Layer 8 of a small transformer language model trained on English Wikipedia (11 layers, counted from 0, width 96).
A neuron's activation on a vector x is GELU(weights . x + bias), where the dot is the dot product.

Input weights of the MLP neurons that the questions are about. A number n stands for n times 0.0095.
n3 (bias -0.222): 0 4 -39 -36 61 -14 -33 6 13 5 40 -8 -8 11 -3 -29 -11 -32 -20 -12 22 3 34 -23 19 -34 7 -7 7 -31 -9 39 -9 -1 34 20 27 -4 45 9 -20 -2 16 19 20 49 -27 21 -6 0 49 -22 -38 6 17 -3 8 2 0 -38 -29 40 26 12 -10 27 15 2 -3 3 -30 78 -43 -28 13 -53 -71 16 20 3 7 -26 9 7 14 -18 -29 -3 -38 4 57 -14 -47 45 -4 -35
n31 (bias -0.174): -53 -26 -28 34 7 42 17 14 -9 48 15 -8 -10 10 10 -3 6 10 44 -7 2 23 -17 41 -28 -32 -67 -20 -4 -15 -4 -10 -3 28 7 -8 3 27 40 6 -15 -24 -8 13 4 -37 -14 -43 33 48 8 -22 -42 -49 32 -24 46 -11 22 18 33 26 -31 -61 11 22 21 -3 -7 -30 22 8 -7 12 -35 31 1 -6 -38 19 -11 34 25 12 -10 14 52 -40 7 -18 48 20 -43 -4 -48 -19
n40 (bias -0.212): 54 -17 5 -32 22 6 3 -30 -15 -30 4 4 -40 -28 19 33 16 -22 57 -6 1 -16 -44 -46 -16 10 -5 -2 13 -31 -25 -36 2 20 47 21 40 -32 34 -19 -12 15 -43 -30 28 35 7 -22 -5 11 31 -47 -22 24 34 50 40 40 22 -18 5 19 44 10 -9 9 -8 -35 -1 -40 49 18 -8 -32 9 -2 -24 2 5 16 24 7 18 33 2 -42 8 -10 4 -60 -15 -2 3 12 -10 18
n43 (bias -0.155): 21 13 -37 -10 -2 -13 18 -36 36 -17 -36 -35 -8 -2 6 29 -5 5 6 4 -15 25 -32 3 -27 -20 20 6 -2 -4 -39 -43 11 -22 -5 39 -29 33 6 -41 -9 37 -13 31 -24 -14 -15 -44 -38 21 -10 22 -28 -4 46 33 8 -2 19 -14 0 22 3 -16 12 -31 33 60 16 11 16 14 -31 -9 -33 -35 12 -6 13 -23 44 -3 45 30 4 6 -65 10 21 9 -20 -20 -48 39 42 41
n51 (bias -0.120): -48 -26 15 -22 -8 -4 10 19 4 -52 18 -19 -11 -11 9 16 -12 25 50 -41 8 -31 -25 -37 -27 -29 -30 2 39 10 1 -18 5 -30 -12 -14 25 -6 19 39 32 37 37 8 -14 -32 -31 9 60 30 31 -13 3 6 -1 49 -44 23 -14 -28 16 -4 -33 34 9 17 39 -32 30 -7 -9 14 -56 16 1 11 -32 14 6 6 8 4 -6 -38 1 -19 -48 -16 49 14 -8 12 57 -14 -7 14
n59 (bias -0.122): 3 4 13 4 -17 29 26 -23 1 -41 -49 47 -8 -61 39 34 36 -5 0 35 9 13 -10 13 28 -2 -27 19 -24 38 -71 -5 16 -20 48 -14 -2 -2 6 -5 -9 8 71 9 -44 -5 6 -22 -9 38 1 5 -20 43 -12 8 -18 18 34 -23 -5 13 -14 -9 -3 -10 29 -2 24 -36 -6 8 3 11 -2 -11 6 2 35 -38 -49 -9 46 25 33 -12 -31 9 -1 24 -22 25 1 -8 -63 -38
n68 (bias -0.151): -67 58 0 -28 9 7 39 0 14 13 -4 30 -4 12 10 -6 -17 -43 21 -12 8 34 22 31 -5 -7 -10 30 77 -3 -33 -35 -11 2 10 39 -24 -29 8 26 -3 0 -3 3 -21 -19 13 7 10 0 0 -10 -33 -20 28 79 17 21 23 -55 56 5 23 -17 -27 -22 57 -21 -12 -15 31 -1 -28 -17 -32 -6 -24 31 -51 -14 0 -16 10 -14 -8 -43 53 -10 -51 22 -18 -3 16 1 -12 -11
n94 (bias -0.160): -16 4 22 -23 11 21 -7 -21 54 -34 -1 13 12 -14 5 -2 3 21 3 1 -1 -7 15 7 -11 4 -4 -30 35 18 -5 -48 -19 44 45 -18 -4 -6 45 37 32 29 61 15 -16 -25 -32 46 -11 28 11 2 8 -3 -3 0 8 -30 -16 -41 -35 -24 63 -16 -11 42 -22 -12 65 11 -3 18 -3 9 0 -63 -59 4 5 -12 5 -16 -2 -15 35 -19 -21 -25 -1 2 14 -18 -30 -15 -32 -7
n95 (bias -0.210): 4 6 28 1 -3 8 25 20 -58 -12 6 15 4 26 -17 19 -31 9 2 -61 10 3 14 -38 -42 -54 -33 19 -40 -8 27 32 2 -16 -7 -24 9 42 -21 30 11 -2 -13 21 -22 -12 -18 -31 18 -34 12 50 -16 4 56 20 -5 -25 9 -11 -44 27 34 -11 9 24 11 36 -19 -16 -43 -32 32 -13 -1 -17 4 8 -5 7 -25 -8 -13 -18 -6 -12 -14 -7 8 -12 42 34 6 16 50 5
n104 (bias -0.167): -17 12 -7 50 13 43 0 23 33 -6 -12 5 -44 9 28 19 -13 -13 38 2 -27 20 -40 -13 -36 -6 31 35 -10 -9 -21 11 -28 7 54 -17 -24 22 3 -32 -20 -30 27 -12 2 -16 23 -10 4 4 6 10 -68 -37 21 6 -2 20 -26 -7 -22 -16 -3 -27 54 5 37 -18 -29 37 -37 32 1 -8 24 4 23 10 45 17 2 -72 23 1 21 -14 -11 6 -4 -50 19 -12 -20 2 2 -15
n144 (bias -0.179): 5 -17 -8 -19 -15 -8 7 19 -17 -33 42 19 37 -10 18 -6 -31 -32 15 -2 23 35 -10 31 1 12 -1 -29 4 -9 22 -44 22 -1 -16 37 23 -3 -34 2 20 -57 14 49 -19 -14 -6 -19 21 7 29 -15 -8 11 -5 4 -14 6 -19 -28 -17 6 -23 -51 -1 -17 49 -13 -8 19 -20 31 -38 -8 -52 12 21 -1 -13 19 -1 20 6 11 -2 -8 -17 32 28 -51 45 -4 7 46 24 -12
n165 (bias -0.093): -30 -4 28 31 -21 -17 -20 -12 13 -14 12 23 -38 -15 -10 24 -8 -13 -54 11 27 -15 41 -34 5 -3 12 -16 23 30 -26 -10 4 -13 -4 -30 27 -4 -54 -46 4 -39 -7 -13 -3 -26 -18 8 13 56 33 -37 22 17 -15 21 14 11 65 54 -11 -16 -46 28 16 38 44 -13 35 -11 -30 -24 -31 -47 60 24 -18 19 -33 -26 -20 26 -22 -5 -12 22 -2 -2 -1 0 20 35 61 -12 -26 13
n170 (bias -0.312): -41 -38 -15 17 10 2 -82 9 -29 7 16 0 -22 -17 43 -26 31 17 -8 -11 -39 74 12 -55 -32 28 61 -39 69 -8 -15 -5 14 9 44 -31 32 5 53 -36 35 0 -8 -20 54 -27 37 -29 16 -12 42 28 -38 1 16 6 11 -5 50 4 7 2 13 5 -37 11 30 29 -2 -49 57 8 -22 14 -58 -22 34 -12 -12 -14 -29 -29 -14 35 -7 -11 4 7 -8 33 -10 69 -49 -19 22 -2
n201 (bias -0.108): 0 -12 8 -13 -1 23 -2 8 12 -34 -4 13 13 54 -18 25 6 25 -30 39 -8 29 33 12 -62 -27 -23 8 -61 37 19 -19 25 -42 43 0 -25 6 -28 -20 -1 -18 -6 19 -3 -27 -49 -57 5 17 -1 75 -52 -16 35 41 60 54 46 -33 -12 12 -33 36 -33 -31 13 -4 -14 -2 13 2 -49 -31 -23 15 23 2 38 3 -29 -13 -18 -27 9 -6 22 23 -12 3 -14 -2 -10 42 27 -19
n206 (bias -0.146): 42 25 16 -43 41 2 -33 4 38 5 94 -32 -4 9 10 -40 -4 4 9 -31 -69 27 -19 3 -32 -23 12 34 35 23 -7 30 -26 27 -21 -54 12 -22 18 20 11 -25 4 -26 -15 -4 -2 12 41 35 56 -23 -7 -48 49 2 42 -48 3 9 16 -9 -39 -42 -31 4 32 -2 3 -11 -10 7 13 11 -9 13 47 -70 -2 -33 18 -12 -16 6 -3 48 3 16 17 -38 -18 51 19 -17 -33 32
n211 (bias -0.184): -26 -9 42 -64 -22 45 29 -2 -13 53 22 28 -2 20 21 -5 -33 -52 3 15 -30 -14 21 23 2 54 -40 42 6 9 -52 -19 18 -3 27 17 6 -62 -13 -20 -30 11 -18 -21 35 15 4 -31 -16 40 24 19 17 -13 51 -16 -16 10 9 -18 20 -7 18 62 -16 -34 -13 22 -10 -5 -21 8 -11 -23 10 27 -13 18 6 -38 8 19 -9 27 -7 24 -24 4 -16 -41 21 -30 7 -17 13 16
n220 (bias -0.259): 47 -54 3 -4 -5 14 -8 -16 48 -10 25 23 25 6 -37 0 -3 -35 3 -41 -74 46 31 -35 11 -17 -18 11 62 -10 29 -63 30 0 1 6 -30 -39 -29 -13 40 -22 -8 -33 78 44 7 -8 13 -25 29 15 30 -12 -10 -37 14 -46 -21 -17 33 75 -9 -25 31 -36 -14 -10 -7 -16 3 18 20 56 -32 -45 21 -30 7 1 39 -22 51 -9 -8 4 -12 49 -26 8 47 -36 -4 -22 -18 42
n235 (bias -0.280): 32 -44 85 -12 -11 22 -7 59 -14 -22 39 -35 -9 1 51 -11 1 11 13 -70 39 6 31 55 -63 -8 3 37 -52 89 62 14 16 41 -8 -12 -7 -68 -49 11 10 33 -2 -28 13 9 31 7 -47 19 -72 -34 -60 19 9 -20 -95 56 19 22 7 -4 2 -61 -5 -43 -35 -15 -10 1 67 -5 7 22 24 -40 8 1 -69 29 0 28 -39 30 5 -9 41 4 -52 2 20 46 9 -30 -37 37
n238 (bias -0.197): -36 30 -59 15 5 31 -3 17 -56 -25 -25 -7 -38 79 26 0 -4 -10 -16 6 34 28 34 -14 19 -27 24 28 -34 -16 23 -9 9 31 35 10 1 2 0 -16 -9 -15 44 17 -12 41 -23 3 -30 3 -33 24 -23 -2 40 4 -9 -38 -7 -14 -27 29 -4 -17 -5 -9 35 -43 0 -7 0 -19 17 13 51 -8 -19 -33 -17 29 -2 11 -5 85 -43 22 9 -33 -43 13 -5 34 10 28 -12 -44
n241 (bias -0.157): 11 -48 -22 20 26 45 0 -16 34 -33 -15 -12 -21 -14 5 -14 -9 15 18 73 -3 1 -2 -9 -13 57 -52 4 9 -8 -53 1 -15 -22 -54 36 27 -11 4 -19 -25 3 12 -10 -13 -37 -62 -36 -12 7 34 22 -53 -4 64 17 94 40 1 -12 -22 31 -5 -30 13 -7 -22 21 -35 -20 43 -21 17 34 -15 4 10 -15 9 -16 -4 -29 -32 38 1 -20 9 18 10 29 27 94 -24 -17 -10 -13
n286 (bias -0.214): -30 -1 -8 47 7 39 -22 27 -22 11 -92 -28 22 51 2 16 17 18 -8 -14 20 22 -31 -7 -10 2 -11 33 2 25 42 -31 -6 -6 -13 3 34 45 -54 -29 -16 -13 21 -13 33 54 -42 21 33 29 -9 -10 -41 16 13 9 30 -25 -31 20 50 -21 43 19 -41 -7 -23 10 24 17 16 -39 13 0 -2 4 -61 6 9 -51 -3 -13 36 -5 9 31 -9 -6 -12 36 9 21 -10 2 12 -17
n290 (bias -0.220): -22 -20 -17 -27 -10 -18 11 -31 -9 -14 -28 -13 -19 38 43 32 -32 -37 22 9 9 -1 10 -7 -34 39 8 -8 22 4 -2 -6 -39 14 24 37 28 -38 -13 13 41 -35 46 -47 -16 25 33 -23 35 42 -15 33 -28 0 8 11 38 -46 -15 -15 -39 -24 18 19 6 37 27 40 17 -41 0 -10 7 1 19 -47 -40 -22 -6 -28 32 -30 20 -21 -41 49 21 23 -28 -35 27 40 -13 -23 -5 5
n295 (bias -0.159): 8 -84 50 2 -54 -29 28 -50 -11 -20 19 -15 -15 -21 -8 5 -7 -25 -20 -30 45 1 7 17 30 12 -1 -23 13 -30 -45 30 -9 38 5 37 -2 -40 13 5 -1 -13 -45 -12 -13 36 -5 28 -6 -9 -34 29 18 14 -1 25 7 14 55 40 16 35 19 14 -2 -21 45 58 24 -2 9 43 -23 -21 -21 -1 -18 -2 -8 -6 -6 15 -34 6 8 35 -6 -28 14 -9 -18 20 -2 14 -23 7
n300 (bias -0.155): -30 -44 36 21 6 19 16 -47 -27 2 39 35 -14 6 11 12 1 45 -37 22 17 24 -20 4 7 -51 -28 15 -9 -22 35 -17 6 -29 18 -15 6 -16 -2 -3 17 11 28 25 53 -16 8 -31 -4 21 26 -53 -18 36 -2 -4 -41 67 -41 34 -4 -8 -25 22 -28 10 14 -40 23 -11 -13 -27 -38 -34 -33 -41 -33 16 9 17 45 1 -11 19 26 -9 -39 -42 -14 7 29 -58 42 -17 5 64
n312 (bias -0.124): -13 -23 16 -18 -34 -5 2 -5 -24 -29 -8 40 -29 -18 -4 5 -52 42 -41 -11 24 -14 64 18 -40 9 6 2 -3 50 40 17 24 -41 -48 -19 -3 -42 28 -21 3 -65 39 -4 11 10 -40 14 -34 24 18 -30 -27 -31 -3 -6 -28 73 -2 36 3 10 -22 2 5 -34 -5 -2 48 32 50 -21 14 -14 -31 2 28 -20 -24 17 18 11 4 30 -14 -21 50 3 -11 22 20 -19 -7 -1 64 20
n315 (bias -0.077): -22 5 -55 -26 -10 32 -4 1 4 -16 26 -5 -8 13 -27 61 -6 -5 -28 -19 -58 -2 37 -7 0 -15 -16 33 25 2 29 -55 19 -5 16 -16 -13 -14 -38 11 -23 -23 -2 -3 27 -20 2 -30 -4 -29 8 73 -56 -25 20 13 -7 -21 31 7 -7 50 33 9 23 19 -48 39 -15 -16 36 -11 7 10 34 1 60 -29 -8 -21 6 14 -31 -1 -31 -36 49 -12 -1 17 -12 35 -1 -12 11 -5
n326 (bias -0.180): 8 -33 6 -15 15 18 -13 -32 -59 -25 45 8 -37 15 11 -3 18 -42 -12 -3 -10 42 -14 29 -4 -23 -5 -8 26 15 -24 -12 5 -33 7 42 30 -11 -55 -54 -6 32 -2 13 -45 37 6 -10 34 11 -10 -1 -20 25 14 -28 -64 -3 18 6 22 -4 9 14 -22 -17 7 -5 -7 -23 -58 -53 -50 13 -26 -7 2 60 -7 8 -35 3 -2 -21 -56 52 -6 40 7 -21 32 4 31 45 17 22
n335 (bias -0.188): 4 9 -18 -37 -18 -6 -32 2 7 -10 -18 28 62 36 32 -36 -23 -4 -18 39 1 -18 -2 -27 -57 -30 28 -23 -8 30 44 -8 21 52 -4 2 -13 -2 32 -32 19 4 17 -13 7 -9 38 0 11 -13 32 -14 -9 -42 -9 -7 -33 4 33 -16 -18 2 -9 -23 1 5 -15 -33 -9 31 -28 -25 26 -27 -17 8 -22 71 53 -24 34 22 -16 16 30 -18 18 5 -40 35 -12 15 -19 -12 -36 0
n355 (bias -0.045): -11 -31 -6 54 -28 21 -27 26 -37 -15 -2 35 -5 12 -2 28 -19 23 -21 12 5 -27 44 -35 -5 24 4 -33 11 23 -19 17 -22 32 -46 14 -43 -10 -26 -10 10 -65 12 -23 22 13 -25 -32 -11 -35 -16 24 -28 7 13 -88 -2 14 47 9 -13 -8 17 30 11 33 43 -13 33 -75 -3 -28 -10 8 19 -1 26 8 -4 18 -8 -20 15 -10 -15 9 22 17 -45 5 -20 -4 17 -32 38 34
n358 (bias -0.173): -6 -23 -42 -10 -1 23 -23 14 -16 -55 9 -13 17 1 -26 -22 -11 27 -2 -23 25 -14 39 4 -15 9 -7 -4 25 9 -16 -8 -23 17 40 -14 30 7 35 62 -1 -36 5 8 37 39 -3 -4 -23 -22 25 37 10 2 15 -60 -12 -23 43 5 26 -33 10 36 1 1 7 12 13 -51 -19 18 14 -25 -20 39 -4 11 -10 9 47 -17 12 7 -8 -30 5 -21 43 -13 5 4 56 -38 5 23
n366 (bias -0.165): 3 -28 -9 7 14 46 45 34 28 -92 2 -13 -6 -23 40 25 21 -60 -32 -6 9 -10 -20 8 -2 -13 -15 19 44 22 -5 -1 45 -3 -36 36 -53 -14 -13 30 -38 13 -74 16 45 -11 2 25 1 29 23 58 49 -4 9 46 -42 4 7 47 -26 48 17 -8 51 0 -32 -9 40 24 -14 -34 -72 -54 -13 -25 15 1 -61 -3 21 29 41 42 8 -68 20 6 -38 28 -30 40 -7 -17 -52 -38
n380 (bias -0.290): -14 -17 21 -14 -2 -11 39 8 21 -29 8 18 -11 36 35 -5 -12 17 58 12 6 -16 17 -37 -28 -54 16 -40 -18 17 10 10 19 -18 -51 30 20 0 -24 -5 -42 -19 33 -51 -25 44 -15 40 -29 45 33 -5 -43 -3 -36 16 -6 -6 -40 -81 -68 21 21 -24 -15 -62 -41 -37 56 -5 -8 18 47 8 -17 -24 9 -21 48 27 18 27 -36 27 -10 27 19 -11 33 25 8 4 16 13 -4 13

Each question shows a token from some text and the vector x that enters the MLP there. A number n stands for n times 0.061.

".": -20 25 -11 60 5 -19 -26 -3 4 11 2 9 19 -37 -27 3 -6 1 -14 15 1 1 -4 6 8 -16 49 -7 -26 -43 -4 6 21 17 3 24 -22 -15 -15 -27 -20 19 5 -15 15 -9 -5 1 -15 -13 8 4 3 -20 13 17 6 -18 -26 -7 -6 -20 -19 11 -19 15 -3 6 -9 15 12 -21 14 22 5 24 -2 17 -6 29 12 -1 -16 6 -11 3 34 15 -17 26 1 4 -23 25 1 -13
The two highest activations, in order: n238, n335

" (": 31 -25 16 -10 11 -27 -12 0 -18 1 12 6 16 -33 -3 -12 -22 -27 7 18 -10 -17 22 9 6 -9 29 19 -13 -25 -7 -20 0 -13 4 20 -9 4 5 19 16 -6 30 -17 22 6 -14 -35 -27 28 9 -9 55 -11 -10 -13 -19 -9 -7 -11 6 -14 -2 20 10 -10 -43 6 -28 6 -7 -3 -2 54 -1 26 3 23 5 20 12 13 18 -14 -12 -13 -29 1 14 7 0 10 3 -14 0 25
The most active neuron and its activation: n220, at about 6.7

"dr": -23 33 -13 -4 -34 -28 -2 -2 17 -18 -10 -34 13 -24 -19 0 -2 6 33 10 -15 -4 1 32 -10 -12 34 28 7 9 -3 5 -16 -22 9 -17 -5 17 -27 7 -3 14 10 -3 31 -34 0 7 8 23 21 7 24 8 -9 6 30 17 -1 3 -21 -26 -22 14 12 -12 2 0 -21 22 17 2 -6 2 2 19 0 -11 7 17 -17 18 13 -7 8 28 -4 23 -18 -4 -46 -5 -39 3 25 -16
Which three neurons fire most, strongest first? n201, n43, n104

"=": -13 -11 3 8 -6 -22 -4 22 -54 22 28 -8 36 -10 -6 -6 -10 -48 -17 7 -1 -7 23 -7 20 6 1 17 -5 -40 7 1 4 -13 -12 20 -19 6 8 -22 21 12 -10 16 -2 17 39 0 -12 -4 -10 24 31 -15 -15 -12 8 -16 -25 -7 -4 -25 -5 3 18 -4 -32 -3 -6 40 4 13 -6 27 -3 53 -26 9 -1 0 -15 19 2 -1 -1 13 -28 3 -6 2 -30 2 7 12 30 -6
The neuron with the highest activation: n211

"ts": 18 34 -6 -2 -26 -33 8 1 -18 -6 12 -23 10 -25 8 -1 11 7 3 1 -28 -31 -8 37 -3 -19 19 8 1 -14 -6 -4 -8 0 -24 6 -2 19 2 10 1 -5 -7 15 -1 -32 10 -4 -11 19 3 -13 13 4 -16 -24 15 -20 -31 2 19 -28 -10 15 0 32 5 -2 6 42 10 -16 38 6 24 37 -13 -2 33 16 -39 9 -1 19 -38 27 22 -11 3 14 2 13 -20 -2 12 -35
The neuron with the highest activation: n206

" grow": -8 10 -17 -3 12 -22 -16 -22 -20 5 13 9 15 -17 -24 11 -19 0 -17 10 0 -40 -3 44 10 7 13 10 18 -34 -9 16 10 -13 -13 5 24 36 15 -11 9 13 -9 -12 1 -1 -8 13 -10 28 25 -21 15 3 -34 4 28 43 4 -12 4 -40 6 15 6 5 -12 -9 -30 35 -17 -7 -11 9 -16 16 4 7 28 7 -7 19 -6 5 -6 9 -34 -23 -6 -8 -33 -24 53 4 7 -4
The most active neuron and its activation: n300, at about 4

"t": 12 41 4 12 3 -29 3 14 -21 -12 18 -22 19 -2 2 2 9 14 -27 -7 -24 8 -21 12 -4 13 8 -3 -10 -15 -4 20 16 -14 -13 15 -14 23 36 15 3 -3 -11 -13 -7 -47 -4 -3 25 11 -23 9 4 -10 -30 8 16 -30 -20 -11 6 -14 -33 -13 -5 14 -6 5 -17 46 6 -5 -3 49 2 56 -6 -6 12 30 -25 17 12 30 -35 -7 12 -3 8 -15 -8 9 -30 19 3 -10
The neuron with the highest activation: n31

"ni": -19 27 -20 21 -2 -5 1 10 -25 -23 -7 -24 23 -21 -33 7 -2 24 33 8 -17 -8 -4 25 -3 13 31 8 -25 -39 11 -17 -15 11 30 -45 -25 39 -1 10 8 7 -4 2 5 -28 20 -18 -17 28 21 -9 -3 -14 19 3 26 1 -26 37 9 -35 -6 7 3 -10 1 12 -26 9 3 -12 29 -28 -4 6 -8 -3 -9 -1 8 24 15 -28 -21 24 22 8 -5 7 -1 -4 13 15 7 -13
The neuron with the highest activation: n31

" of": -18 -13 -23 12 14 -34 1 -4 -12 9 15 -6 13 -76 -13 4 -2 -29 -1 13 -13 -9 22 -9 22 2 18 10 -22 -37 -8 4 1 16 32 7 5 9 3 -14 24 2 12 -7 -14 -1 -30 0 -3 12 -12 8 32 1 5 2 -3 23 -15 -8 -2 -22 -8 18 2 13 -6 -17 -24 30 0 5 26 -14 -7 15 -10 38 20 5 9 -10 11 -3 -9 -4 10 13 -18 -1 -12 0 -11 16 15 10
The neuron with the highest activation: n3

")": 6 -1 -16 11 4 -18 6 14 -11 8 16 13 31 -26 -9 -12 13 -7 -21 -9 -6 -6 8 8 9 -3 32 -2 12 -33 -8 7 30 -21 -4 3 -3 -7 5 4 3 28 -8 8 7 -31 20 -39 3 -17 -24 27 20 -20 -23 -26 -14 0 -21 -9 16 -20 23 22 19 -15 -18 -17 -9 -3 11 -9 12 5 16 48 -13 12 14 24 -26 31 11 3 -51 -8 -13 10 -27 6 -13 5 30 16 27 -20
The two highest activations, in order: n326, n315

"ou": 1 52 -6 23 1 8 -20 -12 -12 -7 30 11 16 -8 2 20 -24 2 19 -11 -24 -12 11 -14 -14 2 8 8 10 -13 7 5 0 -15 10 -16 21 6 36 33 21 1 2 26 -25 -32 -5 7 -27 6 -28 -28 13 -16 5 -23 28 -13 -13 -21 -9 -17 -2 18 0 -7 -15 17 -6 47 9 -8 -38 11 -5 8 10 -4 -19 -13 -20 56 7 -2 -16 22 -15 4 -15 -13 -11 1 16 4 9 -14
The most active neuron and its activation: n206, at about 3.4

" di": -3 -2 -15 1 30 -29 6 -20 11 -9 14 -7 -5 -29 -19 16 -12 5 1 13 -14 -31 2 24 7 17 14 17 4 -40 6 11 -8 -31 -8 6 -21 51 0 -20 0 29 14 5 -19 3 25 1 -9 41 -11 -21 -31 5 14 9 -3 17 -34 -19 3 -21 -18 -9 -14 3 0 29 -8 16 6 -14 10 11 -32 32 15 -6 4 12 -11 35 29 -10 -3 6 -31 -10 1 -25 -2 29 4 3 25 -8
The neuron with the highest activation: n43

"8": 9 11 22 -10 -11 -40 12 -3 -39 4 -15 -15 9 -17 -37 -4 -8 -26 -21 31 -26 -6 5 -4 30 9 14 14 0 -37 -9 39 1 5 0 -5 -12 4 12 55 -15 7 -6 -2 -1 -10 2 -4 4 -6 5 18 -3 11 32 -5 1 2 -20 -32 -25 -11 30 31 0 -3 -36 3 2 12 -6 -10 36 36 -6 20 5 23 8 14 -29 27 -10 3 -9 1 4 -8 -5 2 -10 0 0 -8 8 0
Which three neurons fire most, strongest first? n95, n211, n315

" Benjamin": 11 8 -30 49 3 -12 11 -18 -14 -38 5 -3 -11 -29 -2 17 3 -19 -3 20 12 -46 -9 -19 -7 7 25 16 -3 -44 12 -8 12 23 14 6 -18 40 -16 13 32 19 3 -10 3 -35 3 -2 -26 -19 5 6 0 -3 -17 10 -9 -11 15 17 -11 -17 -9 21 0 8 -10 17 0 27 13 -32 -13 17 24 48 5 9 -15 -7 9 -3 4 9 -13 -15 24 9 -11 -1 2 6 7 -6 21 -19
Which three neurons fire most, strongest first? n366, n315, n165

"\n": 20 20 14 -11 6 -36 -16 12 -3 -26 15 -7 34 -7 -26 -23 -5 23 20 15 -13 -27 47 1 2 -5 -12 -3 -18 -64 -13 -6 -1 2 14 2 13 -5 33 12 -2 -29 20 12 -21 30 10 -13 17 -11 -13 1 28 -20 3 -15 7 -4 -4 -3 4 25 12 11 2 -13 -20 4 -16 -12 -9 -13 -10 2 16 18 2 1 -19 34 -8 -14 9 -2 0 22 12 28 8 13 -42 -19 18 19 -11 -18
The neuron with the highest activation: n358

" emer": 12 5 -25 -7 20 -1 -10 -8 -17 -24 23 -2 16 -20 4 -4 -26 -37 33 12 -10 -61 9 -9 21 7 32 21 0 -36 -13 -13 -21 -20 8 -7 4 12 5 25 18 19 20 -8 -3 39 2 7 1 28 -29 -11 9 -8 -2 21 25 32 -15 3 -15 8 -16 6 10 2 -28 -5 -14 8 12 -5 0 13 0 23 18 -2 21 21 0 26 -17 11 -16 -8 -29 -19 14 -12 -15 -12 -23 -3 -7 13
The most active neuron and its activation: n40, at about 5.8

"\"": 27 -35 4 -6 -10 -37 -4 -6 -4 -12 3 -7 24 -29 1 -3 -22 7 24 5 -11 2 -8 0 -3 -1 35 24 23 -34 -15 24 -4 -7 18 23 6 -10 7 12 10 2 22 -9 9 -10 17 -33 3 31 -10 2 27 10 -5 -22 -21 1 5 -27 16 -7 -3 3 -4 8 -16 23 -16 18 2 3 -7 50 11 10 -31 17 -22 -8 2 4 10 -6 -3 -5 -42 -6 -20 17 6 -16 0 -41 30 27
The most active neuron and its activation: n220, at about 4.5

" Central": -2 -35 4 11 -10 -6 -6 -3 -14 -6 0 -1 7 -24 -13 -8 18 -17 11 4 -25 -9 -10 -19 -4 23 63 6 -9 -33 -1 -1 -16 3 -15 13 -15 41 -9 27 35 -14 9 -33 -43 -9 3 -7 -34 3 -29 6 45 12 -21 9 2 6 -26 22 15 -25 -8 -6 2 27 -10 -31 -4 26 10 -3 22 8 -5 27 12 37 -9 9 -2 -7 20 -13 21 -14 1 12 -12 -14 16 18 20 18 6 -11
The neuron with the highest activation: n104

"ov": 2 22 -17 -3 22 -32 0 -7 2 -3 12 10 19 -36 10 17 -3 9 0 -8 -9 -37 0 23 2 14 24 -26 4 0 11 -16 0 -11 -2 -10 -1 20 10 23 -22 -17 -6 -37 -10 -30 10 -7 -17 14 -14 -4 7 -15 -28 -27 45 -20 0 9 15 0 5 0 -5 13 3 -21 3 57 17 -6 -22 7 0 45 21 -1 -12 -2 -10 25 3 28 -30 18 4 35 -15 26 -1 -4 -14 -1 0 -15
Which three neurons fire most, strongest first? n312, n31, n206

"us": 0 13 -27 -15 6 -8 -19 13 6 17 7 13 22 -54 -17 -24 7 -22 14 6 -8 4 11 19 -3 20 21 0 -6 -53 -9 -10 -3 8 1 1 -15 0 -4 20 -2 16 4 -7 5 -49 -8 -14 -27 22 1 -14 19 -1 13 15 9 41 -15 8 7 -8 -19 11 16 -5 -11 21 -11 38 15 -3 -7 -27 0 -7 -27 37 -8 -2 -3 32 10 -29 1 -1 3 16 6 19 -9 -14 6 12 0 -7
The neuron with the highest activation: n68

" Yu": 30 -2 -44 25 -11 -26 -1 -9 -31 -13 1 -5 -1 -17 1 7 -14 0 26 4 -18 -20 -18 -21 -22 -7 42 15 -15 -14 33 15 -10 -11 -4 6 -8 32 -7 3 -20 -15 10 -21 -7 -25 -2 22 3 0 -17 -2 8 -5 2 16 17 -15 -35 21 25 -12 -14 26 -2 32 2 -3 -29 47 -2 -23 29 32 21 1 -6 2 8 -15 16 15 26 9 -26 -19 14 3 -8 4 15 24 8 -13 8 -7
The neuron with the highest activation: n286

"gn": -18 6 -6 -24 -2 -14 3 -10 -8 -21 7 7 29 2 3 11 -1 18 7 -28 -9 -12 -15 -18 -5 -6 28 -1 -4 5 -11 0 -11 -14 -1 -10 -3 14 10 23 44 6 -14 -4 9 -57 4 -16 -10 6 -22 14 18 4 -46 23 10 -28 -31 11 -21 -8 2 21 11 20 -10 4 -7 43 34 7 25 13 7 72 24 -10 2 25 -23 2 18 12 -36 -13 -1 8 -5 -8 -7 -1 19 -1 1 -24
Which three neurons fire most, strongest first? n51, n315, n95

" Of": -15 -11 -11 -10 15 -36 11 -1 -24 -3 -13 0 26 -13 -29 6 -18 -28 27 -11 -13 -29 25 13 -9 -2 32 18 -10 -53 12 -6 -33 10 0 4 7 33 -3 15 43 -2 23 13 -18 -34 6 -2 14 4 26 5 -4 13 32 -25 0 8 -28 4 -19 -12 -10 20 -4 22 8 13 9 27 8 -17 2 -9 -2 -7 -16 8 -3 4 3 12 -7 -45 6 35 7 12 -5 -34 14 6 34 3 7 -17
The most active neuron and its activation: n290, at about 6.7

"2": 4 -8 15 -7 -13 -42 8 -1 -33 11 -12 -25 16 -23 -33 -3 6 -7 -7 14 -26 -12 11 6 38 4 18 -7 -1 -46 -12 45 -5 -1 -9 18 -7 -12 20 45 -2 -1 11 -2 5 -14 -11 -13 -5 -15 3 1 -10 6 19 12 13 1 -19 -31 -28 -24 7 27 14 -10 -42 -1 4 17 -3 -2 29 41 11 27 10 37 19 9 -21 26 -21 8 -14 0 0 -2 -10 3 -1 6 -4 4 13 -6
The two highest activations, in order: n241, n380

" culture": 5 -42 -29 4 9 -17 -6 -1 -17 4 27 -15 9 -32 6 3 1 -36 3 18 14 -24 -28 11 2 15 17 19 8 -45 10 6 3 -44 -5 -9 -11 18 -7 25 0 10 -25 -8 18 6 8 21 20 4 -23 -12 32 -11 -6 8 -2 37 -16 27 15 -19 -7 30 5 13 7 9 -5 31 -3 2 -34 2 9 0 -2 15 -24 30 -15 30 -11 -20 -24 -11 -1 7 -18 -3 -29 -10 27 8 19 -11
The most active neuron and its activation: n366, at about 6.9

"emble": -5 -10 -17 1 -5 -31 -26 -10 -4 4 5 -9 13 -58 -12 -1 -16 -11 3 1 14 -9 8 17 6 28 15 5 16 -59 -25 4 -2 -5 12 8 0 17 19 -9 16 0 -3 6 8 -4 0 -7 -15 22 -4 -7 6 25 -8 0 20 38 -29 6 -7 8 6 7 23 -10 -39 -1 -13 34 -4 -7 -1 -9 -3 3 16 16 6 -7 -7 18 -3 17 3 13 -2 -17 -22 7 -46 6 45 10 -11 29
The neuron with the highest activation: n295